Layer 4 of a small transformer language model trained on English Wikipedia (19 layers, counted from 0, width 64). Numbers have three digits each and are written without spaces.
Take only the direct path to the model's output, skipping the later layers: a vector added to the residual stream pushes a token's score in proportion to its dot product with that token's output vector.

Output vectors of the tokens that the questions are about. A number n stands for (n - 500) times 0.0029.
"p": 331654306448497653802445656512513330294227533500706102585295468442413539605435445610409607671430376514467701364576621347650677424364449599403617521471577490320389572496519442463623384735452574
"ro": 687472437413471718462621335279473449611153442591405594335406376635605463398625736556447329458391393239292323582539402640483703443525438723464699456371189413673531545504466582289224462444328496
"ation": 553540147358504400529718457331500265560716552536393326484294312716292510315519652199596302424572813598710418362441434771505576573772635423586484530757342537397303585468517644544066258657495588
"ry": 932396685462470476525710439465340286569178236658445495418261688573295478500449666335513252495228766333272177249638757629510606486446468427732617379310379448690263562451553402635578333414061371
"ut": 325489552598637330671626508516509345579452222378591533311495603523616381347611474641483319766533630399367504309503399682418565346520585290569393542236340403605483659642270804415538334756527403
"th": 540529257396125560770392478518425365214259095577363604587412528668274612659473524523541020611134433520413455624507492523387489431444604329338672388459504427485761434582521668500458536593299449
" from": 557500321469513471603547482577522512564529239643486308377654343491518500323500536482424497479458500575500574383418513513689459590702481546613706522580478448558596429705427566647507305474271471
" |": 486583427667353476472347306695615493620599321610538479581620623588559588319471513594447545546488357402598513479588543344397535592322359329466524368543435675400174261401512517565362546433360407
"ial": 740689390599711333617440675067349313608517340666586468477458701684132460294365689543482618452308814642185437384526582752462845476618550333782659439295451714513387573546494628592469294660045748
"ber": 686674509513722618849492676439304390187289363515401524480425511385533707385543352272256419538082437304539747379319586512687821521528475504724354366340723394583419287417528609522365429504218282
"ri": 776483593504492685464652397487424241613159271646500350527293550652558593656582681321761328491574631339315352587649612309454782512443528370522681575390148384571136647461453386490484401572332484
"ist": 654298522333244448514422594518681414387339296524455363657329603682696485222532628601523639742621631512422861456313496638582611410644533393424369538358417566470826419447620783866607289674332587
"|---|---": 685589373702396436483379500478459236343187293782550280509405800737329786447540693153655500855330725231517871426629447557708397701635694448460595483687326447593085382792616837584229428658433657
"}": 535628343668616601518726377513845553299510488852508424354315346479351558278473593631585298843262674488541456479592481522429608500483500519516334376563671648375265489466382912684343654517281683
"um": 591451310346612395538520560589552230394419433439595576551564458700575422306519658296408380586544770460593637322666591526481815469452687317714568582419410701695360580401653600526504447586467500
"s": 434432565443358656639478558607519331623575425343490456639476362644435425694415523548524473507487353445113424491404719457463924411807420586522494496640547522476481586595483447601565366304456481
"ov": 537287525585479476442704339365627479448491255344590445468283431572722473504609405411392381426699625607487749119352782419546831474633478549595482418504462614521465213637562555519196388633277595
"^": 426569270693545389482409532486804340391485302720468233491445277548378538231582381565435451703459480560478426666538439545525608560466441386419497423568442575521388411449406802537375451490543652
"l": 599753193454444617537691378601535488464460517491507517114382354547504380641355534362380326488323438328232388480317644597376706441381422552470525517342391398405365647452348366491495590747536449
":": 464333338351470439486426571546624460389276603685391453494439415424475519377533451573698458379354403564394698630533687288413491600597410458690527441562497650670413599458235422844437603362516500
"ra": 536296619533564602563743349548566240819327335481508405417430465560328495523640520686665453606203672341304273608489600542428795504513523462532778593305193508481538427448454532624315429639231194
"iv": 424377295351436522571773162393847400577449319520572524204247626622295874461672311486650695519566810571254594500582383524771563441477485616375528431419539710488670458441604494822383322562634608
"ies": 734296475556603326617609757356511138520500243413532285410241608734355522489495431541543365520571571382293329445202356672520699642637559612738561474289254608256253154289389433688638303428272746
" R": 460375508614595640462528463532432508440546467546348430634374576407532468525489405402608611375287452541527417445562495423489497584627570346513548553391633438384395426630593671500449593437482446
"x": 530444454508652663752268691425549517281431459592427522186489641681593695491621683174632278551316424652474655624616537572487542465389531384562416380279684489737251580488387598505626458568486684
"ion": 663508567525695353754656252496676486544300177412296505442464646683164475429450649288667428522553823500370661495249426458491439504609538312435682486551496686327471544386359423631334248445480759
"G": 525418469614527513493500367552589504517439635481399258598316397558291818522457458249467351619471503418349577258401406366486358459490500425640515299279387443608485437633394849602271507523519584
"er": 759481576710517539399692584603509667465395622404576529664310548628500346318664463570330315452505542334450923539607306514378772431523585640515535479631671431564406625480421432528514399721274390
"or": 716364725726264612480731320407393362492521500394535480460505543681558603287655708244470508523541717528520546595302527660615524429420488473524507557516590597389242692747564457468407570504595521
"nd": 667544181510354903892491547459500720359624414444125516513186677610485704325553633319789373650275343179356600487517661456500621486450752159393594332495467527487456301510241639367500422530294316

Each question shows what one neuron of this layer's MLP adds at an activation of 1. A number n stands for (n - 500) times 0.0005.

n5: 657467485544398320332544523464393486482646406488460409388315479455712554626540470503425514489647658529735596308556432523526418513583649453516452565426306624475723316410368487403296640524449598
Which of these tokens does it push down most? "s"

n172: 537442404457455336596445595352283481479712544439339612275461529552502463742464547548530426458517595489295530589567581644438502574390369415441531504465461291343521388379687403357489470576394304
Which of these tokens does it push down most? "}"

n72: 702596430554557586530313612555514473551321546550437433756553531366534411534388373508368578349340794554466411550469401393565311513569579439272346532319284444467492586451425468589511733474479342
Which of these tokens does it push down most? "ov"

n211: 570428614394412310571389422377471592639446550442533615339570441481370385750623533501470589450525428440516385590500470351459393434392713378196423471339398401299643519606462629564399581622545392
Which two tokens does it push up most, strongest first? "th", "ra"

n216: 286473416463634568601617278533658554308457478466575467538760412524604658514297346558653523728381431518810574647555350482638476349553400431426457677356725596500474590555308546754474590373526608
Pushed up most: "}"

n149: 369449430387340478726506618618622744429483644582542558393505563541400482472556807344330526430416362434409646432521360565387714402274605477529391506624430469593520579291441457441533642397756639
Pushed up most: "x"

n238: 671408486730603534649439344350589455399496368514659368578369417660475416356630484502538454598574527570503407548743289633458367657582436633707545429609742527522452639498442630316684508556755397
Pushed up most: "^"

n75: 491501610383584227584532645511540410763520624555559585608439524434625468692531590504471720517670661491473512421537392459465615464318428440545238433493493470539341479291634416501519537653403456
Which of these tokens does it push down most? "th"

n39: 536441488597513538168396473725447452467600519515492410583503573488628327566521463462377400452437493506578550519593400442284519411358624524723325642589673493625394496519608253413452278679336578
Pushed up most: "er"

n3: 277470494353490501444454328343542454432325788322511546619563500551624497476470576601433418292646562639510525660616482564537388561503552691563501501403420291473480459480458363693588283507500374
Pushed up most: ":"

n185: 533502255494396503664520748599513634498433673607647534590614548478481543497459594470576712503625326593461443495544364693576736440524461404443377489486583352340381502477488534435547579452592305
Which two tokens does it push up most, strongest first? "p", "nd"

n92: 595518345544576379613274754610358420413767517404635570499373336440412704522487432496263568394449465489620362635547495537548625333604628637324369583471577542563485417463523496545574533445438572
Which two tokens does it push up most, strongest first? "ber", "ies"

n157: 679531423675462392361380405414426440594467521671354286461548408486407296430507505580429813450611495481571449675345598534441499261529419325207687474634412486483352525413543496486356617543508583
Pushed up most: "^"

n53: 414390581496571580404349688339516714333469414241555749637521843333568406605457531556790462391606484513410499650482565512690510652473525630489524430597358410559447637482454449568570367625536519
Which of these tokens does it push down most? "}"

n94: 524515613518592542302444585702396542546509510627481706574533488364764479537676756335605528445393655525444491538603438343411466461658479431440520313587467553518696322438642693456496516567385584
Which of these tokens does it push down most? "p"

n169: 369490465486361496333456540607358535445602705656343444451652533590583524466545653535545454342333441367514552699478713536539471346480407796634499666533285633333427532307364235607718549355632524
Pushed up most: ":"

n95: 680624524224625301416404473386433490533569613552595527555354547624595418437330566654375604436658560509420352447526598515548350514528480389444562623404620482290422517371544388522533573626328307
Which two tokens does it push up most, strongest first? "ial", "ry"

n252: 375443496329375661496474379485685269573398438491652376570622502418432370781402788597398550584630439389619536465471554400310543499560552528533523510424578535527560676598518548606609531397686265
Pushed up most: "s"

n167: 390291442559585557330609570662673625300545582507396455341521511380400680559615643636495457478740377524547565682399366469438406516346482539587409605533636572499537632430356313734651369514521609
Pushed up most: ":"

n183: 432388185359456410458774527456540355332560633689727446609434609469299477507544631332737417406563322361632505390346447458431383406340842538284514668663528483673433327571541625458383450501699236
Which of these tokens does it push down most? "ial"

n65: 526368481392386515211574492673498278615464557507355218610594557326444346497357617509558528569692680572457263367731443581465483785686735536470493411638636292517541467401327726319584411628542712
Which two tokens does it push up most, strongest first? "ation", "|---|---"

n235: 503479640625353509283493519388418640387366550537529785484571525458640468725608486413389512408556448581397371560456466504319359486592321599411642610331541428553371519471580470441399579455682375
Which two tokens does it push up most, strongest first? "ro", "or"

n254: 605510368344543182501590449221457457493539463466485374613328349400434569474395453506449543476634240536665443513420268416433487470608638501590521437488325489377522705664397663549608688480496524
Which of these tokens does it push down most? "x"

n176: 387651559550645644469445556321620442384696585516550542540219716550630597522420512259744561473514628591542446536560360253474457584535688456618521396442478405611451486439518441522395586281567137
Pushed up most: "nd"

n225: 244496457409495554274476569476489593414601605277514569423530385577514392364587557405502595625596531559523608406589414477475510545395541525515454675488472649409549483430434575436619651542448521
Pushed up most: "um"

n38: 550402743549529706484398647532433519479607538551708419514253666529576453645286730551565297217599663354554357479545489455574446529381494448486326423353473456524473459574571541680661551563469443
Which of these tokens does it push down most? "^"

n47: 513649705413346309286551511304298732472475406644536480395589520574512423618567552519420497373514502672593539491510669406360431506478381505522688516721476571652595452555834490424583522677506579
Pushed up most: "ov"

n82: 517311614617555606564692448322428382502620550317590501560643535712551626511446608431562493659580599421626422558477392597500546343449588476427408397497675338513573659485329560623544756584495464
Which two tokens does it push up most, strongest first? "or", "ut"

n67: 407560439435564551460497429494299599565537472572244583590557545529478324488357444254388695586470479431511270493371380272426538533672548242652591472589537307514579566553606549482348402602577190
Pushed up most: " R"

n131: 564522519572416431222390521647628441612456416518474454528502447367510458635600567475497595463632487448462464606632527311624379492544450501545485660402424466417459358348546278430492716507597391
Which of these tokens does it push down most? "ial"

n133: 466587348537391218678448509405519595448546412405632450497533498557337491501369676552326488656376443441313614513252589357554411698539391687459474604360643496449465404455555535283517598565580449
Which of these tokens does it push down most? "ri"

n217: 340417494426520515513559626697466580501692471428419505469468502532450474459423793414584479696526361605460468323532354402457594318510551373428376630563484505488507638333392397359526459626457315
Which two tokens does it push up most, strongest first? "nd", "ut"

n45: 511515565342408244440450485716496390554579430707406453612432660585554559522443690322478631468658592534384567498370697214213497605585472618449578482371362461543406680437617518397414781538500576
Pushed up most: "ri"

n229: 544457450577688589425648395615451360689600437453410518637420430407556545610517436549501516637486455497486430797378601284402464552417440551502554580347504490470590285553476462453534505465453563
Pushed up most: "ra"

n18: 514644624495300670413464559396683524654686434513485459503515633666685660497633888385396679625663671475438453238633288517511328709599375424551482881317322469578360291390457436513374393535501710
Pushed up most: "|---|---"

n80: 473374563652530521641426574697327564703498832605653535497396646628385392512598491544439407369706564343525554432768440393402465380298389587496503399530594311606593396354418603471562430519621702
Pushed up most: "er"

n193: 481544474483510321153511582483459455485488629399564641533407478539646510596487647469521583564634478429529479541460475463434407322422539532464466511550584498535536516365476432490520583465568404
Pushed up most: "er"

n241: 354404559582500407299481454670545483526551443581386342527585594271345454686535491633529690323381458647434517546567523372361274622473510353642513578494701537431543437644468475639618567567445402
Which of these tokens does it push down most? "ro"

n97: 519443376592426414428490493731473701410377580551326476689391544366575559663473594389356523717534490565605422628552418272486577663438423463557577676678632577466514486343383565469441502532569359
Which of these tokens does it push down most? "ial"

n140: 538416621432443472387487643595698356542486458421474577421459589378547494615394627580416548516418392545528627455258371634410641328282541358508447610245720511555673625380593462441572538547525522
Pushed up most: "ist"